Layer 7 of a small transformer language model trained on English Wikipedia (12 layers, counted from 0, width 64).
In attention head 0, each number of a token's query or key is one row of weights dot the token's vector x. A token spreads its attention over itself and the tokens before it by the softmax of 0.177 times query dot key.
The model reads these tokens: "man" " between" " 2017" " and" " 2023" "." "\n" "\n" "==" "E" "duc" "ation" "==" "\n" "W" "hi" "t" "field" " at" "ten" "d" "ed" " St" "." " And" "re" "w" "'" "s" " College" "," " ma"

Query weights of the head. A number n stands for (n - 500) times 0.0014.
q0: 333 392 601 533 520 645 499 424 628 571 419 354 293 643 623 380 571 520 484 411 477 680 563 541 419 666 310 438 514 336 488 484 546 350 561 463 501 500 657 505 549 484 569 531 244 689 407 463 326 558 545 638 551 381 451 146 417 738 515 539 439 384 524 554
q1: 365 480 252 369 636 285 483 537 438 210 392 449 531 773 590 254 410 785 223 393 526 589 527 611 580 468 552 694 420 444 366 397 499 458 545 490 306 622 795 551 715 486 671 632 422 874 712 129 588 701 451 554 651 324 569 329 638 333 542 500 489 330 481 442
q2: 651 647 195 308 439 675 295 641 482 527 478 338 396 445 546 475 582 378 697 496 496 391 327 541 485 659 690 633 396 656 496 660 373 522 318 456 448 556 518 504 384 568 475 430 537 512 424 640 588 484 460 491 721 585 466 688 532 583 605 450 502 419 448 452
q3: 423 488 558 536 494 583 389 612 612 715 403 567 464 533 349 480 661 390 642 529 333 524 640 320 532 555 412 558 590 483 609 586 532 445 479 402 480 477 596 419 399 350 443 505 445 545 357 507 483 550 550 467 464 564 285 628 485 419 585 393 325 492 560 516
q4: 509 513 551 531 751 284 689 759 576 399 528 449 659 328 533 570 257 580 446 164 549 602 639 465 581 715 494 690 513 684 272 338 467 330 621 668 293 427 714 539 613 472 595 592 423 659 540 464 387 414 406 597 590 350 677 468 403 402 400 483 623 332 362 524
q5: 394 507 350 582 455 333 372 417 476 524 447 787 358 560 396 569 410 573 404 751 534 568 304 521 497 564 431 730 792 302 493 556 540 441 498 468 414 722 651 504 513 485 589 567 624 499 618 602 647 389 453 427 525 646 408 387 503 435 672 548 248 269 475 568
q6: 525 469 241 490 491 495 611 501 505 549 467 514 403 496 687 462 570 449 729 549 500 386 837 538 484 457 515 339 356 343 486 465 572 533 372 564 384 340 524 608 494 624 501 405 640 667 472 488 510 848 362 535 457 441 318 487 502 510 583 450 432 660 369 351
q7: 297 433 557 306 570 556 451 832 547 484 453 194 619 467 553 412 501 461 616 98 513 527 233 429 685 374 639 628 290 843 606 368 376 553 648 470 533 536 584 455 511 450 539 527 463 662 551 446 551 623 443 509 608 391 621 460 624 371 420 452 507 435 513 575
q8: 494 404 561 399 675 242 363 603 582 321 617 587 490 547 344 432 516 470 596 586 488 307 511 382 542 491 413 666 451 623 463 622 514 630 503 465 501 545 368 307 401 507 454 768 501 246 555 696 675 452 560 425 436 701 423 508 552 185 378 570 399 563 641 561
q9: 440 485 528 480 615 424 545 555 555 433 397 403 624 625 373 391 416 730 281 351 601 706 637 506 465 754 511 389 370 728 490 354 351 390 571 525 391 483 314 585 689 499 636 665 233 627 499 351 359 391 488 691 481 255 631 412 507 690 338 559 690 331 466 369
q10: 256 514 469 539 611 561 514 497 580 468 514 560 349 542 454 500 531 652 460 204 485 614 412 547 619 609 576 452 436 495 548 419 340 569 615 517 693 442 544 515 467 455 454 390 705 488 407 507 427 512 669 549 472 162 393 406 485 641 525 356 540 351 547 345
q11: 466 774 417 527 614 649 564 360 511 403 605 415 450 541 483 573 541 510 377 439 580 486 487 706 376 385 770 393 444 599 445 505 407 415 755 571 345 446 333 528 468 489 454 284 593 517 635 413 422 499 595 608 378 575 516 450 420 561 364 414 767 478 506 415
q12: 533 573 408 627 596 548 561 395 349 345 545 401 562 403 523 426 689 429 383 682 294 516 488 546 505 547 594 434 502 491 458 615 506 392 647 383 543 554 292 565 336 443 521 496 375 401 383 587 576 399 775 260 675 363 566 458 401 556 641 486 469 617 722 515
q13: 313 715 405 625 601 428 596 463 332 396 499 499 503 544 529 226 500 441 367 624 530 722 393 766 637 586 774 608 662 230 517 579 453 341 583 439 177 641 549 632 411 462 454 431 674 653 654 378 398 512 657 352 592 233 561 434 395 648 689 303 559 397 518 460
q14: 543 381 674 472 458 549 465 483 722 660 567 442 552 494 582 638 510 423 618 665 490 535 411 283 400 531 195 542 415 519 465 579 626 400 486 496 488 378 533 338 512 560 518 610 263 445 468 729 498 503 429 709 476 805 374 282 400 444 339 596 440 412 503 567
q15: 329 871 483 676 605 301 521 519 508 702 432 671 480 566 401 521 407 501 282 474 568 627 614 621 303 533 365 634 635 482 475 498 499 371 701 505 284 612 471 473 485 408 421 559 726 623 602 531 375 621 441 580 287 608 626 419 535 364 561 437 456 394 441 598
q16: 490 580 375 354 564 493 499 451 515 287 560 508 477 592 454 518 385 463 489 317 599 475 302 672 578 392 701 446 423 639 484 329 360 644 660 547 511 516 428 534 537 525 470 396 628 445 690 471 533 323 499 525 408 525 656 474 606 489 488 503 681 510 474 424
q17: 360 442 791 618 747 253 717 555 633 618 443 362 478 356 689 566 428 498 436 552 530 488 497 538 510 585 430 508 395 733 479 520 436 184 525 597 337 459 311 348 466 525 582 658 309 541 375 805 288 773 438 574 667 548 549 439 296 458 311 483 502 391 502 632
q18: 413 290 559 453 829 454 622 511 610 321 383 429 260 391 661 352 528 606 623 322 326 423 737 564 454 453 389 399 384 446 377 443 633 628 436 556 591 269 690 442 621 440 526 547 590 444 358 483 531 585 654 458 611 404 391 256 542 418 544 455 425 668 631 473
q19: 360 264 504 447 408 419 314 295 546 414 323 607 507 935 375 270 540 889 394 554 510 561 522 420 475 440 241 656 390 416 565 339 485 701 377 402 725 509 670 465 700 432 714 680 318 719 561 207 569 448 503 483 491 357 494 397 777 493 363 495 276 372 629 517
q20: 467 478 510 532 659 445 700 485 522 317 483 560 390 405 449 548 384 496 532 217 488 428 721 719 413 515 515 399 549 446 358 335 537 606 658 597 434 347 505 534 511 380 403 485 763 509 467 494 429 411 558 467 494 427 640 461 591 434 522 506 547 590 492 396
q21: 551 236 474 354 348 619 565 651 475 451 464 371 652 565 461 427 472 421 514 499 519 587 263 386 761 528 650 544 403 545 512 462 427 478 394 505 515 550 541 608 471 551 594 481 110 649 559 450 474 402 520 466 828 297 589 681 438 598 456 429 552 369 510 436
q22: 464 501 628 432 812 391 438 616 362 453 554 456 471 487 650 223 578 450 176 499 592 308 432 378 645 240 587 356 418 571 579 699 577 447 445 474 556 653 400 605 483 567 566 606 472 405 553 488 594 740 537 319 557 522 321 432 379 498 565 542 628 625 599 493
q23: 466 389 569 382 710 384 609 815 441 435 467 530 355 533 659 630 389 408 475 347 676 221 482 561 571 141 534 466 322 287 480 473 555 453 518 607 482 560 665 624 526 469 470 531 652 707 583 448 415 840 428 455 701 540 426 505 449 415 623 485 564 581 361 515
q24: 336 482 469 553 456 584 358 568 266 331 289 538 383 574 480 383 686 578 235 384 405 436 440 576 437 299 618 676 541 500 523 429 436 473 735 281 892 976 354 757 394 341 665 447 307 660 530 299 480 314 687 361 768 354 607 472 517 588 689 650 372 609 640 704
q25: 438 402 784 574 461 594 579 424 463 463 470 456 356 351 644 488 444 570 403 547 405 508 429 618 346 427 235 250 691 502 649 435 527 591 604 360 720 573 285 512 556 429 455 439 641 180 448 631 433 265 695 512 574 399 766 290 502 695 564 644 542 478 551 616
q26: 311 531 541 562 460 535 356 518 370 478 392 459 482 537 549 377 551 802 376 568 373 613 385 467 497 655 594 596 695 535 555 567 468 434 520 294 536 668 458 496 494 424 676 503 466 578 488 363 551 464 690 417 683 309 507 480 516 539 484 445 370 365 652 613
q27: 477 565 426 522 750 410 471 615 563 687 349 489 504 443 389 599 477 370 582 474 569 495 533 450 648 452 545 722 539 532 430 524 401 292 499 653 259 647 869 391 488 435 482 593 561 748 427 492 594 622 349 394 460 619 374 555 484 363 636 411 360 410 436 670
q28: 703 471 486 479 213 745 535 485 609 618 556 424 633 457 458 732 364 399 688 461 498 607 660 528 312 514 337 302 517 641 576 391 477 673 372 570 354 232 444 407 671 586 296 492 564 268 525 545 510 445 395 628 198 512 719 504 628 604 441 631 623 453 368 437
q29: 620 349 548 513 345 402 437 378 389 471 462 567 358 475 707 489 422 461 376 617 608 471 346 552 525 467 281 518 431 376 496 538 503 487 328 534 726 689 603 624 511 642 564 432 627 526 425 482 490 551 374 467 564 469 751 405 510 698 608 695 489 575 401 603
q30: 461 455 621 454 550 690 529 498 400 521 556 378 382 404 616 535 510 205 381 381 472 408 169 693 480 197 442 493 603 229 581 605 576 508 619 547 576 639 692 530 441 402 261 466 827 374 430 580 533 598 677 230 558 509 596 355 491 405 774 566 453 588 575 616
q31: 460 543 572 523 488 398 663 294 616 423 550 567 446 566 466 687 307 468 579 470 654 522 451 670 427 544 407 539 557 346 438 356 368 554 658 621 481 475 467 344 525 505 385 448 628 412 603 562 374 423 462 692 347 525 702 370 543 517 445 494 486 384 408 568

Key weights of the head. A number n stands for (n - 500) times 0.0012.
k0: 477 506 573 523 624 634 601 473 620 541 345 452 332 539 657 359 769 385 409 446 143 750 564 331 440 512 288 420 543 508 433 428 564 331 609 513 573 417 619 381 514 478 588 592 487 537 480 224 422 576 621 692 643 359 553 382 264 626 500 442 407 562 749 465
k1: 581 477 542 442 649 419 662 620 611 558 485 644 478 504 683 384 397 530 338 512 670 647 619 536 548 590 534 638 447 401 217 313 404 291 623 621 425 479 633 334 508 625 564 589 368 579 682 284 446 534 313 713 578 329 548 370 534 168 478 491 416 462 96 524
k2: 656 421 504 317 358 514 334 683 533 601 592 384 661 471 472 631 545 280 604 570 625 368 437 386 696 542 675 547 408 649 461 394 512 541 418 555 392 403 611 345 369 599 344 513 377 545 488 540 514 401 471 519 492 357 488 688 651 617 523 414 528 315 326 418
k3: 349 523 382 379 484 605 436 474 647 578 527 435 513 592 325 443 519 589 559 446 563 535 413 383 487 459 428 566 543 647 657 454 565 631 440 527 459 394 766 480 413 453 523 533 645 625 440 475 607 565 365 509 411 589 314 548 781 497 402 527 311 447 570 549
k4: 417 502 572 705 567 445 745 608 410 512 460 536 472 377 662 448 486 555 470 535 499 537 513 467 503 560 555 517 449 460 351 560 540 268 594 553 479 613 279 514 523 475 546 538 510 494 487 603 428 537 604 508 646 418 491 491 32 536 494 345 554 496 497 573
k5: 457 436 449 470 499 395 275 441 614 560 616 538 601 597 499 526 517 594 451 743 482 496 282 458 562 539 319 685 622 424 511 380 394 428 393 489 579 771 802 446 514 514 457 541 581 583 479 399 608 474 283 431 420 626 561 467 752 319 432 552 341 477 333 549
k6: 661 410 516 687 581 545 759 524 454 573 463 549 515 387 673 528 522 301 491 572 391 457 733 539 530 560 606 326 481 477 422 552 601 345 519 600 391 241 473 536 534 494 497 407 465 567 486 410 497 480 477 436 504 528 285 531 157 472 549 386 641 607 517 395
k7: 486 694 421 359 546 402 550 713 625 433 555 491 529 348 477 525 457 466 548 258 744 610 417 495 533 483 738 632 357 564 350 373 472 552 640 683 417 307 674 309 570 581 527 605 592 481 539 559 400 482 537 576 591 386 608 452 498 420 413 343 623 406 201 478
k8: 602 523 432 420 496 345 339 525 664 508 583 435 427 465 286 611 346 726 475 572 632 246 503 553 546 254 463 699 291 747 540 471 439 627 495 565 385 637 523 313 559 539 594 591 615 332 434 681 606 524 307 465 422 658 443 466 710 431 353 597 499 527 382 617
k9: 417 540 588 589 579 483 682 503 484 464 511 526 478 505 592 503 586 594 325 446 427 607 674 424 485 601 591 316 423 512 356 579 434 270 649 519 527 550 144 455 572 553 558 562 351 446 588 486 384 429 621 715 526 306 582 532 162 517 427 397 575 493 532 584
k10: 269 468 460 584 454 575 684 440 539 396 748 605 474 423 451 437 582 500 489 336 394 550 446 468 572 667 565 280 535 656 553 304 465 679 599 560 602 399 583 376 578 532 338 575 644 597 536 352 603 452 698 407 627 361 674 308 600 495 453 443 283 602 568 382
k11: 472 613 563 705 458 623 518 566 264 526 546 593 483 444 484 470 594 401 355 341 388 534 561 520 536 593 605 500 533 475 500 599 499 415 594 408 509 601 173 570 477 473 491 464 414 380 574 465 502 503 571 380 468 395 551 520 292 570 666 505 496 660 665 431
k12: 395 491 496 265 499 547 228 489 448 470 433 530 494 619 427 423 489 558 527 435 508 453 468 543 550 508 473 551 493 517 683 450 489 684 422 355 541 576 612 571 438 445 478 435 505 512 540 398 604 482 486 493 542 473 455 465 894 517 538 631 358 515 680 510
k13: 340 503 452 332 481 599 272 570 381 492 498 607 494 632 487 406 589 559 384 460 426 623 447 564 545 569 564 591 631 433 510 394 474 498 450 367 550 656 733 645 345 469 414 481 485 724 606 340 615 507 506 480 600 413 470 365 825 423 553 507 325 570 645 568
k14: 595 567 575 682 546 459 631 443 536 557 405 395 383 396 535 555 569 395 529 580 373 450 453 377 450 405 423 562 493 572 445 626 506 306 495 583 397 535 341 355 614 453 679 545 535 284 424 628 443 483 520 468 500 603 487 568 54 606 504 463 622 500 660 564
k15: 379 600 445 889 534 483 594 536 387 639 545 598 525 414 490 456 655 622 218 601 435 550 507 398 501 414 526 491 619 224 423 574 578 204 705 390 497 770 413 529 602 431 490 583 636 467 551 530 458 604 357 485 312 626 492 436 410 414 529 356 265 509 485 681
k16: 586 602 558 630 409 430 637 565 507 445 665 589 483 419 522 574 461 429 414 423 492 435 512 584 529 514 632 462 417 496 343 487 464 448 614 548 525 501 313 409 586 629 371 465 500 395 544 589 403 469 522 518 519 422 659 474 282 460 531 458 698 532 236 447
k17: 419 552 462 650 642 482 515 581 358 422 445 480 429 405 542 447 650 545 399 522 394 540 544 448 561 445 513 594 463 440 556 635 547 317 594 485 379 603 350 563 536 403 645 552 526 372 476 604 452 534 707 402 602 491 452 514 217 532 458 375 489 538 873 544
k18: 472 358 554 525 609 586 665 566 722 460 432 502 315 286 751 415 405 606 599 400 487 366 802 620 466 467 312 415 390 616 514 268 714 619 563 637 433 284 571 389 544 562 440 516 648 315 434 473 563 656 542 543 637 564 331 138 453 450 481 523 420 647 478 267
k19: 639 469 494 393 486 489 577 326 782 480 565 530 473 616 509 508 430 607 480 535 606 646 561 515 477 554 376 496 454 466 401 318 436 590 572 678 516 318 636 298 615 618 556 574 488 390 619 431 410 540 318 678 362 402 530 380 727 282 347 559 444 454 225 538
k20: 477 512 566 729 477 495 749 563 479 487 561 601 443 325 600 490 428 531 454 466 431 461 704 625 531 536 505 339 427 385 436 497 608 393 622 517 558 508 322 514 532 512 366 453 580 396 413 627 422 590 556 478 542 537 493 422 184 513 525 421 516 594 380 471
k21: 433 542 557 172 414 475 454 535 478 322 428 467 539 618 503 510 376 509 602 357 552 585 402 449 595 699 541 615 426 641 435 453 466 497 360 595 480 472 723 501 371 480 514 424 335 683 588 409 419 401 686 563 795 208 629 683 567 485 405 460 606 440 591 646
k22: 456 431 462 329 580 479 200 562 415 461 483 430 543 639 459 471 462 574 523 414 531 432 478 497 443 406 505 568 533 554 591 465 483 678 459 391 455 500 690 587 399 406 559 546 515 577 567 319 681 494 511 437 533 512 531 479 910 428 494 647 516 571 620 439
k23: 544 347 570 686 625 389 737 668 391 515 484 434 584 314 670 437 515 434 436 404 475 483 635 588 427 409 573 552 438 369 273 487 609 324 516 604 401 489 663 598 516 411 461 477 466 659 513 485 483 645 662 231 632 472 584 625 207 282 558 510 684 603 431 410
k24: 451 456 477 274 525 537 263 552 536 463 472 478 597 600 387 409 463 614 508 415 567 568 442 475 517 525 455 556 502 500 631 385 468 697 487 424 621 535 726 563 503 491 458 443 442 629 580 328 543 502 484 555 492 441 551 487 931 426 493 647 375 463 472 487
k25: 418 443 501 339 431 559 216 389 511 335 456 465 437 488 503 431 547 642 480 422 321 567 450 639 433 478 398 362 586 424 699 498 533 717 477 319 702 608 532 563 606 453 399 504 583 471 421 585 474 469 622 618 481 601 631 391 904 624 512 659 420 503 624 354
k26: 433 486 423 278 497 507 255 502 559 488 491 497 549 610 443 414 499 600 517 458 564 606 435 497 519 540 479 573 534 516 642 408 441 633 463 459 550 531 686 522 456 495 495 519 474 567 555 393 608 454 451 550 480 477 515 451 921 471 474 581 283 458 515 492
k27: 409 476 453 731 615 402 696 700 472 675 518 554 568 422 596 521 578 508 538 572 616 445 399 337 516 439 482 729 459 388 343 585 496 308 523 678 339 515 584 421 402 521 527 607 625 552 439 529 423 674 413 457 533 487 354 568 111 366 472 324 482 473 426 554
k28: 585 572 573 629 459 511 748 439 514 520 491 535 447 392 574 613 518 415 488 556 442 466 552 526 444 487 544 343 467 479 360 605 521 390 526 564 477 442 244 442 559 558 477 525 518 381 420 686 343 462 509 568 421 578 535 554 149 597 539 358 673 501 409 471
k29: 739 229 522 473 664 331 445 353 496 402 435 461 635 520 698 574 572 338 584 759 433 559 351 518 465 306 353 347 639 255 379 442 542 552 484 443 619 460 724 537 584 555 389 495 312 628 565 502 365 464 610 540 668 411 656 480 538 481 530 632 709 386 342 409
k30: 441 469 483 292 455 512 276 545 467 470 479 531 506 502 499 484 535 456 575 400 509 443 379 616 470 330 426 571 568 404 576 332 516 760 431 389 570 537 869 575 397 428 360 522 685 562 469 460 536 624 509 384 585 670 622 436 900 484 623 609 453 574 472 409
k31: 565 570 530 766 436 479 707 469 487 502 543 558 440 363 559 555 554 459 412 561 397 501 528 560 513 481 486 466 447 404 387 614 514 349 591 527 490 566 309 444 601 552 491 517 534 415 439 619 353 516 551 486 517 502 594 453 94 517 509 420 563 526 498 533

The vector x that enters this layer's attention at each token. A number n stands for (n - 500) times 0.02.
0 "man": 536 473 482 634 493 504 653 494 407 486 506 492 456 519 514 507 504 537 528 461 473 517 520 494 516 524 477 470 469 549 413 512 514 412 516 560 463 510 461 577 561 466 475 499 557 429 488 536 457 466 488 501 504 562 513 566 135 551 480 464 527 480 589 494
1 " between": 538 515 510 608 499 522 603 460 512 482 501 508 490 462 493 500 526 491 512 508 495 490 485 518 495 535 523 489 516 479 438 553 502 424 528 544 509 509 431 449 531 476 522 555 508 485 485 513 511 485 535 484 504 485 476 540 15 515 487 454 537 504 607 489
2 " 2017": 517 482 503 609 483 498 644 473 504 479 499 516 486 478 479 466 522 491 516 530 471 480 497 470 595 541 557 539 491 463 459 536 545 454 541 531 518 521 420 499 495 485 532 498 476 500 487 537 452 489 506 505 481 495 440 554 32 518 490 489 521 505 578 518
3 " and": 501 488 525 624 471 506 612 471 477 490 494 533 515 482 472 504 541 505 491 535 508 506 492 505 519 533 563 536 522 486 429 542 492 429 478 530 507 514 426 454 571 491 528 525 488 465 456 548 504 499 530 496 484 469 456 541 47 525 482 454 535 477 600 479
4 " 2023": 518 503 521 587 479 517 600 471 517 468 496 504 490 467 489 483 509 502 498 535 494 492 485 469 592 547 554 525 497 474 456 552 555 435 545 523 524 508 398 511 509 488 539 525 496 497 478 509 450 500 524 492 473 504 439 543 21 505 475 481 515 504 584 523
5 ".": 536 498 502 630 490 489 602 488 504 484 485 465 543 462 508 491 546 518 499 550 491 495 481 460 485 543 523 525 514 489 461 539 520 405 511 517 517 510 428 516 574 453 557 513 524 482 475 537 467 485 540 500 457 505 431 570 61 525 469 452 537 497 574 467
6 "\n": 503 510 509 630 506 475 609 454 474 503 433 507 503 476 488 524 499 494 537 534 498 489 521 490 523 514 508 541 517 494 441 538 520 438 526 500 473 512 428 497 557 404 564 527 522 471 480 574 472 502 516 484 480 497 488 560 61 521 509 444 548 499 573 509
7 "\n": 522 499 513 617 505 473 599 460 465 504 434 499 499 469 500 533 497 476 547 547 501 486 525 490 520 506 504 531 522 505 442 552 520 439 510 496 472 507 421 498 549 406 563 521 510 463 478 580 473 497 521 480 491 508 497 565 61 526 510 452 558 502 572 506
8 "==": 527 533 509 584 469 484 568 480 515 500 435 480 515 465 545 516 480 480 508 571 463 518 497 532 520 506 539 491 524 530 462 602 552 401 463 503 532 498 385 479 564 445 529 490 524 462 462 573 479 503 525 465 478 524 480 573 77 482 471 474 550 516 567 526
9 "E": 497 466 531 643 420 465 588 502 484 535 448 547 495 457 500 585 517 482 503 532 482 488 494 514 511 471 510 486 532 537 462 530 551 450 470 506 521 508 424 536 493 454 522 490 518 465 480 576 466 523 528 455 493 501 490 550 59 539 477 471 554 508 558 534
10 "duc": 556 518 527 621 446 537 640 503 448 456 468 473 478 451 519 498 494 445 541 541 480 478 506 536 467 507 530 525 532 512 490 559 580 432 471 515 489 545 394 504 512 464 519 488 544 483 487 607 469 520 495 470 489 470 483 509 86 505 518 466 513 568 543 482
11 "ation": 544 530 506 664 465 510 624 446 457 454 478 539 492 399 540 557 506 480 518 513 474 480 463 531 536 479 567 498 544 490 459 561 539 440 492 496 530 501 407 511 500 480 542 494 554 436 465 528 501 490 516 499 482 529 491 515 93 485 480 463 515 526 573 528
12 "==": 493 553 497 616 464 503 582 477 522 496 439 483 518 457 544 501 493 486 503 529 445 532 489 536 526 505 562 487 523 521 472 572 554 411 501 496 540 498 388 487 570 440 516 482 566 466 464 573 472 517 510 476 462 490 477 552 87 477 478 460 539 531 574 535
13 "\n": 507 510 505 627 501 487 601 458 463 493 432 502 495 474 509 527 509 471 551 523 490 496 526 497 520 508 498 507 530 505 458 541 522 441 539 497 484 505 410 503 547 396 560 503 528 459 475 581 462 508 521 469 488 504 513 545 71 528 512 456 565 509 581 501
14 "W": 533 451 545 641 469 515 591 484 470 536 488 504 508 433 470 522 502 495 520 529 515 459 491 502 479 499 508 498 530 498 468 528 523 430 466 503 482 533 395 555 505 446 550 483 515 476 460 563 477 537 517 450 505 509 490 548 60 520 491 486 542 517 565 576
15 "hi": 529 487 502 638 504 490 626 472 392 497 472 553 479 441 477 511 519 493 477 580 480 458 505 483 504 492 511 545 536 515 472 525 531 429 452 509 477 535 418 496 492 455 539 490 528 462 524 564 478 521 543 494 515 486 494 591 87 521 510 473 565 530 546 482
16 "t": 542 494 511 626 523 501 613 484 391 499 473 488 514 421 487 510 515 491 497 563 511 468 484 514 508 475 559 500 516 464 434 581 525 444 514 505 533 538 418 515 476 471 566 508 507 458 480 556 456 551 520 482 499 527 519 541 74 504 507 449 514 500 568 496
17 "field": 535 513 491 625 470 503 621 453 431 450 492 500 487 415 486 473 499 469 490 533 492 492 515 515 512 515 554 538 532 495 455 535 551 433 533 501 477 527 414 534 510 497 540 492 525 474 478 537 486 534 517 456 475 499 477 546 76 494 495 454 552 557 588 574
18 " at": 509 504 509 611 496 516 629 488 481 484 484 488 494 465 468 473 497 460 528 537 516 485 508 507 494 486 508 496 514 474 469 595 530 431 554 516 480 540 407 487 519 449 516 560 517 447 525 530 539 497 536 455 518 496 502 516 71 517 488 465 533 484 628 452
19 "ten": 473 467 497 609 495 482 623 489 430 462 492 452 460 459 496 495 520 514 513 561 453 484 552 508 502 520 538 526 520 525 486 547 559 419 459 523 510 521 424 510 486 477 542 508 502 462 482 577 494 523 522 514 530 460 495 524 76 541 482 428 550 587 572 482
20 "d": 499 468 506 647 506 515 586 484 403 475 507 450 485 426 497 531 510 488 508 512 506 461 533 498 546 516 538 505 529 468 488 562 542 446 546 536 514 521 431 505 536 465 546 536 504 462 450 550 464 513 534 488 538 491 483 502 52 525 484 464 496 542 569 488
21 "ed": 521 483 495 649 493 520 635 483 420 473 506 501 476 423 499 508 504 492 518 524 490 444 538 513 570 514 514 525 502 500 469 570 523 425 516 526 520 525 407 499 521 457 557 530 548 477 482 536 513 495 520 469 494 474 480 488 79 532 488 457 502 502 595 489
22 " St": 530 498 550 606 472 487 610 516 456 508 478 464 504 459 471 505 536 504 512 506 473 502 541 541 475 540 539 511 512 477 457 568 506 438 555 506 499 549 379 556 472 456 493 520 503 497 441 551 436 497 530 474 497 462 460 586 92 492 455 491 498 528 592 539
23 ".": 546 487 491 608 501 472 592 508 454 460 491 474 547 455 531 501 538 489 498 557 497 502 492 469 483 537 532 497 544 477 485 565 494 397 505 504 512 531 401 547 544 444 548 480 530 499 487 528 471 487 532 477 482 501 458 579 79 513 465 480 564 493 594 463
24 " And": 523 512 538 603 486 493 620 502 441 468 500 514 501 481 471 507 507 479 524 532 524 446 553 534 498 512 487 542 495 463 478 555 533 439 540 505 474 547 385 546 484 437 498 510 473 483 484 537 464 488 544 462 524 473 490 569 90 509 458 454 514 494 611 552
25 "re": 521 485 484 610 482 461 568 521 426 451 507 526 537 447 503 536 481 525 496 563 500 473 499 540 456 555 549 537 515 509 467 544 505 443 476 473 491 515 344 544 478 474 545 554 507 483 486 543 470 511 560 484 558 500 479 544 84 500 473 447 525 511 575 493
26 "w": 477 478 516 641 523 486 583 464 416 466 529 475 529 411 507 511 505 513 510 512 499 455 515 532 470 513 568 551 520 483 467 523 465 425 484 513 499 533 387 535 498 465 544 517 523 475 491 547 490 499 527 478 550 473 503 574 79 513 476 474 505 566 567 534
27 "'": 497 457 502 607 480 424 598 524 473 452 460 522 514 438 477 505 549 489 498 538 480 480 513 541 534 495 529 504 505 507 471 545 489 423 548 477 500 543 413 521 520 483 511 494 533 482 526 567 493 548 544 465 492 471 471 578 80 516 504 437 526 486 612 507
28 "s": 484 487 492 606 470 486 611 474 403 479 494 475 525 455 518 543 507 479 514 555 473 497 504 532 535 501 545 525 492 461 473 503 476 420 517 522 535 527 390 546 500 464 535 545 498 448 489 585 486 477 558 460 528 489 517 535 80 529 505 452 511 549 584 505
29 " College": 487 511 492 571 489 465 618 471 448 438 498 517 508 468 479 495 521 450 499 498 470 532 475 512 520 531 518 513 527 501 464 564 527 463 536 523 514 507 417 537 463 495 532 512 529 495 479 552 489 482 525 486 505 469 453 561 58 511 472 453 531 587 624 532
30 ",": 485 511 505 592 476 500 590 488 457 480 492 527 509 463 516 510 559 492 509 510 484 503 486 491 515 544 555 510 514 501 475 519 488 426 501 510 497 522 434 469 525 456 522 533 524 502 465 573 500 481 512 438 529 482 468 540 48 511 490 459 538 512 645 501
31 " ma": 507 478 510 618 522 509 595 511 428 478 449 501 503 436 472 480 493 503 520 506 470 526 499 502 550 509 541 523 567 446 467 544 536 413 499 496 454 544 407 478 503 436 476 525 490 481 511 601 457 506 586 503 500 461 470 535 125 564 485 485 576 513 603 505

Token 6 "\n".
Which token does it look at most, and with what share of its attention? 6 "\n", with about 30%

Token 13 "\n".
Which token does it look at most? 13 "\n"

Token 19 "ten".
Which token does it look at most? 19 "ten"

Token 25 "re".
Which token does it look at most? 24 " And"

Token 20 "d".
Which token does it look at most? 19 "ten"

Token 29 " College".
Which token does it look at most, and with what share of its attention? 29 " College", with about 30%

Token 7 "\n".
Which two tokens does it look at most, in order? 7 "\n", 6 "\n"

Token 17 "field".
Which token does it look at most? 14 "W"

Token 9 "E".
Which token does it look at most, and with what share of its attention? 9 "E", with about 50%

Token 4 " 2023".
Which token does it look at most? 4 " 2023"

Token 24 " And".
Which token does it look at most? 24 " And"

Token 21 "ed".
Which token does it look at most? 19 "ten"

Token 26 "w".
Which token does it look at most? 24 " And"

Token 11 "ation".
Which two tokens does it look at most, in order? 9 "E", 10 "duc"

Token 12 "==".
Which token does it look at most? 9 "E"

Token 30 ",".
Which token does it look at most, and with what share of its attention? 29 " College", with about 30%

Token 10 "duc".
Which token does it look at most? 9 "E"

Token 27 "'".
Which token does it look at most? 24 " And"

Token 23 ".".
Which token does it look at most? 22 " St"

Token 28 "s".
Which token does it look at most? 24 " And"